Layer 2 of a small transformer language model trained on English Wikipedia (11 layers, counted from 0, width 64).
A neuron adds its activation times its output weights to the MLP's output. To switch it off is to set its activation to zero at one token and run the rest of the model.

Output weights of the MLP neurons that the questions are about. A number n stands for (n - 500) times 0.0021.
n0: 576 354 616 426 889 497 325 292 608 442 224 418 812 487 573 606 487 418 143 367 374 694 467 347 435 532 581 563 445 431 633 285 424 539 402 799 309 314 534 409 414 755 430 499 568 581 589 552 388 460 502 411 396 654 434 753 459 551 462 334 413 530 483 630
n14: 743 679 452 367 358 742 706 748 717 392 487 465 417 986 492 597 436 648 470 382 264 496 522 347 451 638 404 420 312 497 347 256 499 222 599 724 307 390 481 665 600 422 563 576 477 668 625 402 414 623 637 526 595 567 692 602 435 464 511 500 574 388 581 495
n20: 551 600 365 605 621 509 647 583 374 547 337 695 665 286 492 611 479 477 516 301 317 730 447 439 727 504 479 880 330 808 395 315 218 351 483 482 494 483 377 714 512 888 567 493 505 710 593 468 425 647 622 468 287 502 509 550 685 433 428 580 612 254 463 445
n22: 459 77 298 414 290 348 399 374 416 532 396 472 449 587 475 594 476 588 425 327 367 417 336 214 426 396 663 540 638 527 401 585 401 440 568 677 782 692 583 519 509 442 372 569 544 397 721 512 546 270 556 701 829 472 699 298 352 451 717 325 367 546 565 391
n24: 542 509 502 446 687 627 462 337 514 400 580 569 705 226 367 794 528 495 223 585 376 453 488 492 435 438 437 384 314 161 472 320 674 492 759 564 287 531 604 601 611 681 845 813 447 617 618 559 578 587 457 371 686 412 498 101 748 708 456 696 395 536 626 575
n35: 695 182 703 441 638 559 545 325 681 530 297 437 593 186 391 445 487 443 271 358 419 545 434 530 596 518 488 479 609 369 572 410 389 445 556 400 356 398 714 522 491 466 373 419 471 337 458 241 370 566 124 540 422 725 658 685 336 641 427 371 347 364 617 507
n36: 566 278 636 406 629 337 202 713 648 531 584 606 527 328 318 482 746 575 594 340 495 476 407 498 294 274 491 513 441 621 846 582 510 298 533 566 404 609 586 402 558 408 395 646 719 246 524 395 393 325 288 577 405 489 433 314 489 354 381 522 626 425 537 709
n44: 550 566 667 447 329 275 502 345 652 662 716 552 483 543 981 652 533 490 686 593 535 432 709 496 780 541 460 320 459 726 361 62 493 560 346 331 540 345 314 513 304 527 175 599 579 412 681 401 560 497 376 353 690 674 553 501 308 580 580 567 288 452 630 357
n51: 638 457 567 585 278 506 804 526 703 501 437 509 359 298 247 259 653 487 460 294 598 636 631 487 453 643 534 601 553 533 624 449 372 540 536 622 655 480 558 799 633 417 227 349 460 336 411 283 500 745 401 481 395 518 509 331 667 558 713 526 407 773 397 737
n56: 697 575 514 341 640 322 332 360 415 420 467 583 588 610 499 423 221 105 381 361 445 353 488 568 431 418 561 473 415 598 548 416 545 605 678 437 529 623 336 409 338 505 458 768 380 539 446 754 536 724 564 198 478 264 460 416 755 606 372 579 472 288 564 591
n60: 292 337 324 570 478 561 624 662 248 721 676 430 579 499 576 673 30 475 467 427 860 89 736 409 634 517 582 648 251 474 540 579 688 865 561 294 915 244 682 978 563 347 518 534 474 912 570 370 415 545 361 489 625 469 269 147 643 133 243 569 468 523 533 579
n68: 324 571 707 701 501 588 585 459 366 672 632 210 644 278 295 531 394 597 610 403 285 843 556 463 296 454 249 474 361 695 554 422 555 589 526 551 469 560 665 499 533 439 451 692 257 259 435 675 699 441 551 676 455 458 580 441 538 381 659 341 530 376 455 424
n76: 407 618 655 580 291 533 577 328 754 778 686 186 439 573 593 645 640 258 539 357 445 693 617 567 730 489 514 255 453 611 452 587 528 447 530 568 404 499 460 249 435 306 521 609 699 398 355 674 583 352 618 471 230 659 487 519 647 686 538 765 610 584 413 568
n101: 762 424 525 477 575 332 652 297 729 727 643 166 297 542 445 224 664 508 652 279 572 510 242 503 646 331 298 602 566 310 983 417 309 617 377 646 556 502 374 392 414 792 428 591 570 637 507 560 590 508 454 311 392 546 499 766 478 437 747 723 333 472 497 551
n108: 671 613 673 598 473 714 232 242 457 673 814 620 400 196 676 519 670 538 727 358 636 641 460 438 598 394 696 605 626 579 594 431 861 327 409 505 382 491 520 656 558 524 600 503 427 569 635 389 533 377 597 505 295 259 156 693 629 377 707 719 609 594 538 528
n116: 287 503 430 108 511 483 492 474 631 458 785 629 502 325 410 438 559 182 597 493 495 360 416 801 689 562 503 528 433 578 725 218 366 490 385 748 335 349 662 597 490 311 672 826 379 458 337 550 485 465 557 313 531 371 354 426 604 381 390 420 320 294 666 351

Each question names a token from some text and the token that comes next. It shows the activations a of the neurons there, in the order above. A number n stands for (n - 500) times 0.049.

Then comes g, the gradient of the next token's log-probability with respect to the MLP's output, scaled to length 1. A neuron's effect is roughly proportional to its activation times (output weights . g). A number n stands for (n - 500) times 0.0011.

"(", then "now "
a: 529 501 522 504 499 512 504 499 506 497 500 496 500 504 483 499
g: 295 351 666 621 468 615 528 321 695 597 417 503 552 546 525 485 623 635 365 478 482 672 558 603 462 554 577 504 259 582 487 117 529 467 681 657 751 577 542 544 496 392 591 486 354 634 552 484 463 518 670 519 461 505 508 411 499 428 672 578 413 498 574 424
Which neuron, switched off, lowers the next token's probability most? n0

"Wor", then "c"
a: 469 489 493 503 512 515 510 527 428 512 502 500 612 356 497 503
g: 437 472 442 200 574 328 425 572 551 769 404 475 430 568 458 312 744 567 467 705 432 541 470 464 589 665 490 408 499 456 483 649 597 371 588 563 428 644 374 320 299 265 481 386 618 517 639 568 452 466 451 533 448 386 515 576 356 590 534 386 483 410 668 494
Which two neurons, each switched off alone, lower its probability most, in order? n51, n76

"Rel", then "ig"
a: 500 502 529 506 510 426 490 371 506 503 499 501 482 505 499 340
g: 555 552 432 637 431 597 491 667 368 530 375 609 504 163 471 364 555 652 345 463 406 603 464 561 661 695 618 497 598 529 446 530 578 648 763 361 650 575 448 447 427 501 443 409 651 600 548 450 590 437 556 596 491 710 379 645 559 615 585 474 760 561 493 556
Which neuron, switched off, lowers the next token's probability most? n116

"| ", then " "
a: 515 493 498 506 500 500 513 488 500 495 504 501 500 497 491 496
g: 435 650 539 464 624 507 328 415 370 563 382 375 460 605 538 418 508 521 414 408 566 517 428 565 374 477 723 531 288 556 345 615 635 640 476 264 506 609 593 622 491 528 552 638 402 840 546 478 439 500 725 562 646 543 527 573 788 413 629 564 538 568 517 419
Which neuron, switched off, raises the next token's probability most? n36

"and ", then "27 "
a: 515 496 495 505 504 493 506 492 500 495 493 499 496 499 511 499
g: 399 582 555 475 302 830 629 355 569 480 597 329 518 503 485 328 595 484 548 395 569 658 478 380 509 304 396 413 429 628 404 374 654 574 587 608 492 549 546 426 389 534 677 411 583 622 439 369 470 623 738 590 538 550 457 402 664 431 340 478 359 497 412 700
Which neuron, switched off, lowers the next token's probability most? n108

"of", then "ed "
a: 490 492 490 503 509 500 495 496 525 495 500 490 491 490 489 431
g: 208 468 239 472 559 513 552 591 411 504 269 605 427 459 835 503 562 572 440 519 585 511 547 498 407 281 444 413 515 508 510 468 572 519 359 321 419 437 437 508 685 400 293 394 667 568 572 515 720 416 457 433 400 275 550 464 483 585 585 631 512 454 467 449
Which neuron, switched off, lowers the next token's probability most? n116

"In ", then "pl"
a: 574 401 501 513 508 508 499 496 498 502 495 501 501 496 506 498
g: 563 292 320 553 714 538 259 413 317 478 405 582 552 599 421 634 437 550 553 483 513 425 437 509 475 551 381 533 755 521 341 196 613 416 497 267 503 515 583 541 526 511 498 462 436 383 569 619 460 397 598 649 512 681 439 242 562 534 617 576 645 558 537 432
Which two neurons, each switched off alone, lower its probability most, in order? n14, n22

"stud", then "ents "
a: 497 493 510 492 532 500 499 505 437 535 514 531 488 393 488 487
g: 463 324 453 624 185 475 470 471 478 483 322 417 510 444 364 691 571 572 533 370 449 595 431 577 374 668 636 308 417 606 555 427 407 529 486 506 486 499 654 462 657 469 521 632 471 676 586 306 648 377 560 466 449 550 495 316 410 393 327 592 336 327 723 531
Which neuron, switched off, lowers the next token's probability most? n101

"1", then "."
a: 494 502 509 498 489 498 502 493 483 498 487 496 502 498 501 505
g: 564 695 549 567 533 528 429 661 417 578 503 451 519 414 580 455 389 532 589 544 531 540 567 371 533 204 450 271 537 534 315 579 566 474 241 399 620 649 531 513 436 369 323 266 695 411 460 543 499 508 514 858 401 487 518 647 498 502 611 460 550 597 558 614
Which neuron, switched off, lowers the next token's probability most? n24

"im", then "ney "
a: 495 494 493 497 513 520 491 497 497 502 496 492 496 491 494 503
g: 290 270 620 682 338 541 442 743 473 654 599 614 451 887 540 495 444 544 519 524 601 432 570 186 492 510 525 452 251 606 489 499 410 438 679 366 624 502 466 475 475 416 552 598 589 536 523 609 447 458 619 473 516 487 509 484 526 490 338 512 618 579 522 529
Which neuron, switched off, raises the next token's probability most? n35

"5 ", then "| "
a: 496 433 463 528 505 498 500 509 500 504 568 503 493 494 504 501
g: 585 399 506 531 391 350 722 448 444 693 378 553 343 744 502 266 421 523 414 634 470 460 396 231 416 404 532 566 374 484 282 481 563 443 798 574 534 424 479 527 432 434 377 598 552 445 641 495 436 504 310 560 545 726 412 551 644 456 446 573 471 407 535 437
Which neuron, switched off, raises the next token's probability most? n14

"(", then "Un"
a: 509 499 505 508 508 516 508 503 502 500 448 490 498 509 485 498
g: 539 409 361 500 661 343 450 425 504 665 482 523 339 595 455 639 479 423 229 448 479 534 479 513 461 714 714 636 663 398 484 515 416 488 315 533 531 401 621 524 484 488 211 433 644 510 603 354 255 573 485 372 606 614 279 578 513 581 594 522 369 617 549 515
Which neuron, switched off, raises the next token's probability most? n60

"Rev", then ". "
a: 491 498 502 500 504 515 477 500 552 202 500 605 475 507 495 403
g: 445 589 549 587 507 700 418 603 502 564 609 558 436 604 378 368 569 552 465 245 393 537 495 347 505 518 516 411 661 380 365 573 316 396 345 593 652 607 507 538 277 298 700 425 771 452 574 368 329 408 560 618 555 547 492 664 556 497 348 506 605 588 507 632
Which neuron, switched off, raises the next token's probability most? n68

": ", then "T"
a: 513 500 503 501 484 503 500 487 500 498 502 497 499 500 487 499
g: 744 346 504 389 522 321 567 494 259 552 595 634 433 169 505 428 530 426 564 310 637 656 603 669 444 398 484 528 472 503 652 655 385 433 480 420 461 553 508 610 640 376 732 464 444 535 528 649 349 611 544 512 529 637 471 409 427 430 330 450 493 545 334 498
Which neuron, switched off, lowers the next token's probability most? n44

"ter", then "ing "
a: 490 493 495 500 640 456 500 512 483 504 495 494 500 412 501 494
g: 386 528 518 414 515 371 669 512 505 554 462 550 339 381 701 433 514 530 573 526 306 402 552 652 453 411 571 601 535 381 283 484 608 609 591 542 662 673 514 675 638 421 917 509 683 519 440 490 379 441 509 277 602 563 596 478 485 333 586 425 434 522 463 544
Which neuron, switched off, lowers the next token's probability most? n24

"was ", then "construc"
a: 502 508 492 496 500 528 502 499 496 502 509 500 500 494 490 499
g: 392 565 491 526 469 708 576 671 560 527 475 427 532 629 373 628 494 402 625 472 584 585 589 427 485 556 464 395 363 558 587 302 545 658 408 531 426 408 458 599 631 605 742 500 276 685 601 509 583 512 496 361 505 337 482 588 389 334 704 445 822 357 498 639
Which neuron, switched off, raises the next token's probability most? n35

"son ", then "of "
a: 496 500 501 498 509 509 510 492 500 502 496 505 496 503 513 499
g: 367 646 530 617 585 550 487 495 491 557 510 351 424 340 472 466 585 466 598 453 713 506 594 391 474 322 325 438 499 575 348 433 807 478 476 432 319 574 409 457 401 814 587 405 523 170 564 598 399 564 438 536 319 634 489 476 468 411 659 560 439 523 508 413
Which neuron, switched off, lowers the next token's probability most? n108

"Studi", then "es"
a: 487 493 385 503 504 482 493 496 499 496 501 480 536 491 506 501
g: 374 403 380 604 273 474 155 397 517 598 469 495 442 348 287 457 524 440 270 686 328 466 597 562 471 558 418 427 616 514 714 710 543 482 499 532 559 530 372 453 683 456 493 602 502 470 469 573 492 582 427 357 499 573 531 357 367 497 728 442 511 605 579 342
Which neuron, switched off, lowers the next token's probability most? n20

"War", then "ren "
a: 228 491 499 505 511 505 503 492 496 502 504 511 608 233 495 476
g: 396 670 419 408 424 783 912 653 497 549 436 453 583 529 450 548 382 572 386 437 494 437 621 298 392 326 545 543 446 566 629 545 516 532 366 313 555 316 443 370 595 563 644 659 535 571 498 363 584 411 610 475 575 567 413 560 509 582 326 501 417 419 579 444
Which neuron, switched off, lowers the next token's probability most? n101

"col", then "lege "
a: 494 501 508 498 491 492 505 502 182 508 488 509 501 500 502 501
g: 382 590 458 481 405 516 245 416 568 328 530 491 413 618 468 491 215 478 526 616 531 431 600 516 407 556 340 426 310 510 709 615 260 476 590 578 538 666 422 380 313 451 544 503 711 478 410 507 471 594 412 531 319 385 414 725 508 382 412 304 507 452 383 452
Which neuron, switched off, lowers the next token's probability most? n51

"D ", then "g"
a: 498 502 503 544 496 495 509 454 502 502 500 505 502 498 448 504
g: 491 541 527 398 695 449 553 372 564 415 460 748 380 301 520 595 599 652 451 318 399 729 417 681 481 531 258 609 315 537 581 519 729 606 495 396 263 487 500 345 570 393 272 377 433 537 474 441 493 472 479 435 551 492 423 349 356 574 521 411 555 536 451 437
Which neuron, switched off, lowers the next token's probability most? n36

"House ", then "addi"
a: 486 509 490 499 497 496 511 500 502 500 501 510 503 500 502 502
g: 347 363 599 452 517 374 682 549 481 515 404 619 609 318 465 319 534 485 700 378 358 486 364 483 467 564 415 345 420 440 443 428 532 466 352 630 534 618 440 674 447 486 407 494 426 443 413 667 795 643 527 513 513 340 563 216 551 431 517 577 562 470 603 773
Which neuron, switched off, lowers the next token's probability most? n68

"a ", then "Par"
a: 500 510 500 500 503 499 507 499 500 504 493 498 500 494 508 500
g: 536 481 405 371 531 462 392 393 444 635 449 406 433 490 350 385 344 449 584 789 400 411 692 374 590 655 701 592 621 548 478 645 526 548 632 450 573 423 659 527 362 459 311 370 729 514 479 376 679 327 393 525 687 514 521 539 513 536 346 624 456 339 479 603
Which neuron, switched off, raises the next token's probability most? n60

"$", then "6"
a: 459 507 453 498 509 505 497 476 503 589 372 510 506 502 442 490
g: 578 470 559 576 380 563 580 313 601 464 420 461 507 449 373 470 455 562 712 329 591 504 494 328 376 612 452 429 629 434 846 616 498 622 322 567 772 630 576 592 586 613 618 359 432 486 431 624 435 486 456 571 292 525 455 513 407 558 433 433 695 363 668 425
Which neuron, switched off, lowers the next token's probability most? n44

"hold", then ", "
a: 500 499 494 499 502 483 499 495 506 501 497 497 491 498 496 384
g: 438 653 566 564 388 438 393 532 523 624 592 511 609 693 609 561 645 390 623 738 429 431 546 436 401 583 403 297 432 421 355 387 304 434 631 523 399 499 476 592 258 253 495 484 233 560 520 533 326 403 585 628 586 629 487 372 547 415 382 531 506 541 349 390
Which neuron, switched off, raises the next token's probability most? n116

"um", then "ar "
a: 505 493 499 498 500 503 500 547 500 543 508 499 490 366 508 496
g: 447 561 551 531 560 535 328 514 401 501 503 523 535 392 566 641 619 603 649 429 585 554 587 242 401 531 413 529 403 588 549 472 265 533 387 208 726 640 575 373 369 287 430 641 615 489 645 776 457 381 443 481 402 443 488 490 463 484 361 500 714 442 517 395
Which neuron, switched off, lowers the next token's probability most? n101

"| ", then "5"
a: 504 496 491 507 500 502 494 488 500 493 502 500 501 498 493 498
g: 617 612 615 587 359 407 467 275 463 258 497 589 611 379 498 416 466 320 297 390 487 642 514 323 477 620 410 263 559 491 632 496 560 605 540 654 746 690 400 516 520 525 534 336 449 471 526 645 390 574 568 588 408 516 398 524 553 545 403 663 594 507 558 734
Which neuron, switched off, lowers the next token's probability most? n44

"C", then ";"
a: 459 498 502 505 498 447 490 508 489 347 498 505 475 484 497 499
g: 468 540 531 479 518 345 601 202 501 640 400 601 496 488 503 574 353 367 570 505 463 506 541 558 685 405 479 492 332 605 763 398 593 540 417 697 537 338 379 451 495 549 725 506 667 734 355 557 395 678 256 496 534 394 482 432 628 435 428 462 537 508 350 591
Which neuron, switched off, raises the next token's probability most? n56

",", then "44"
a: 508 494 495 503 496 509 506 497 500 704 505 510 500 497 489 490
g: 416 513 412 141 481 661 584 392 533 439 466 544 619 561 592 343 354 497 486 557 614 549 365 411 515 501 492 555 376 637 454 297 665 384 640 360 409 479 457 454 517 557 582 505 283 684 594 507 386 448 537 651 251 384 512 735 391 499 653 578 349 490 520 443
Which neuron, switched off, lowers the next token's probability most? n56

"pur", then "ple "
a: 510 508 493 489 495 479 504 489 501 588 497 497 503 503 490 499
g: 547 462 471 299 485 466 329 457 505 251 690 596 436 367 502 527 430 528 485 470 314 508 474 473 654 444 452 324 463 572 344 726 507 570 481 437 637 539 478 550 570 491 811 678 666 457 536 511 820 438 605 426 734 430 480 466 472 455 412 527 628 421 592 605
Which neuron, switched off, lowers the next token's probability most? n56

"47", then "1 "
a: 487 490 496 499 479 503 496 490 517 572 500 504 510 507 514 491
g: 429 509 538 424 607 527 467 607 425 498 521 308 493 444 646 671 530 626 495 594 504 501 530 543 634 730 379 599 688 420 437 604 467 520 586 260 437 431 340 526 577 530 641 560 493 443 650 328 418 250 414 563 406 348 305 697 353 506 716 513 427 400 729 511
Which neuron, switched off, raises the next token's probability most? n56

"| ", then "+"
a: 499 499 494 504 497 507 486 498 498 495 501 501 493 498 500 500
g: 450 482 513 520 294 767 725 529 383 474 640 463 141 620 499 579 607 510 731 398 495 382 520 491 596 525 527 499 618 488 475 609 593 403 422 280 510 348 488 526 489 511 482 512 547 524 542 550 517 467 456 497 547 557 532 341 347 508 761 640 628 746 630 460
Which neuron, switched off, lowers the next token's probability most? n36

"ad ", then "Y"
a: 528 494 501 505 503 498 497 487 494 499 505 529 497 495 495 492
g: 421 721 504 600 545 598 567 492 605 530 464 650 442 565 595 460 518 483 415 441 482 749 465 550 506 528 594 797 581 607 649 538 774 541 574 413 563 566 634 416 649 524 269 434 232 415 653 486 618 656 554 247 428 572 426 365 452 541 558 601 599 481 509 541
Which neuron, switched off, lowers the next token's probability most? n68

", ", then "including "
a: 499 499 501 506 491 513 512 495 501 495 496 498 490 501 499 499
g: 533 267 346 460 667 401 495 541 662 347 529 456 456 676 345 445 472 572 445 540 503 500 638 737 628 378 624 508 357 496 725 462 403 491 419 552 537 537 462 454 276 523 591 689 633 565 320 451 630 483 181 545 584 397 493 698 523 493 513 544 600 434 373 540
Which neuron, switched off, lowers the next token's probability most? n36

"School ", then "on "
a: 471 500 494 505 504 582 503 497 493 500 498 529 491 505 495 488
g: 414 485 654 398 651 391 605 413 479 449 474 750 452 308 468 542 423 422 508 399 318 537 345 567 488 521 431 437 470 346 433 598 280 537 489 689 643 720 504 598 508 178 444 576 536 685 396 583 568 400 635 395 536 432 663 485 431 452 324 397 465 592 457 650
Which neuron, switched off, lowers the next token's probability most? n35

"| ", then "3"
a: 500 504 486 505 500 535 499 498 497 493 504 501 497 499 498 500
g: 700 536 497 700 414 344 573 395 401 377 452 633 525 367 519 557 581 383 341 433 499 670 432 348 627 739 428 421 467 633 633 527 294 514 475 582 447 610 283 435 489 496 304 344 661 503 442 428 440 709 629 399 498 503 572 523 407 550 415 465 435 321 593 711
Which neuron, switched off, lowers the next token's probability most? n35

"all ", then "over "
a: 500 521 502 501 514 501 508 489 499 500 496 519 502 496 486 499
g: 589 524 745 652 472 675 621 401 473 361 681 738 590 535 518 418 451 441 409 343 536 520 563 371 310 546 435 645 600 365 473 486 407 581 640 472 498 685 668 527 518 499 518 394 560 568 340 536 445 323 568 656 694 427 423 402 516 470 765 487 412 397 572 692
Which neuron, switched off, raises the next token's probability most? n108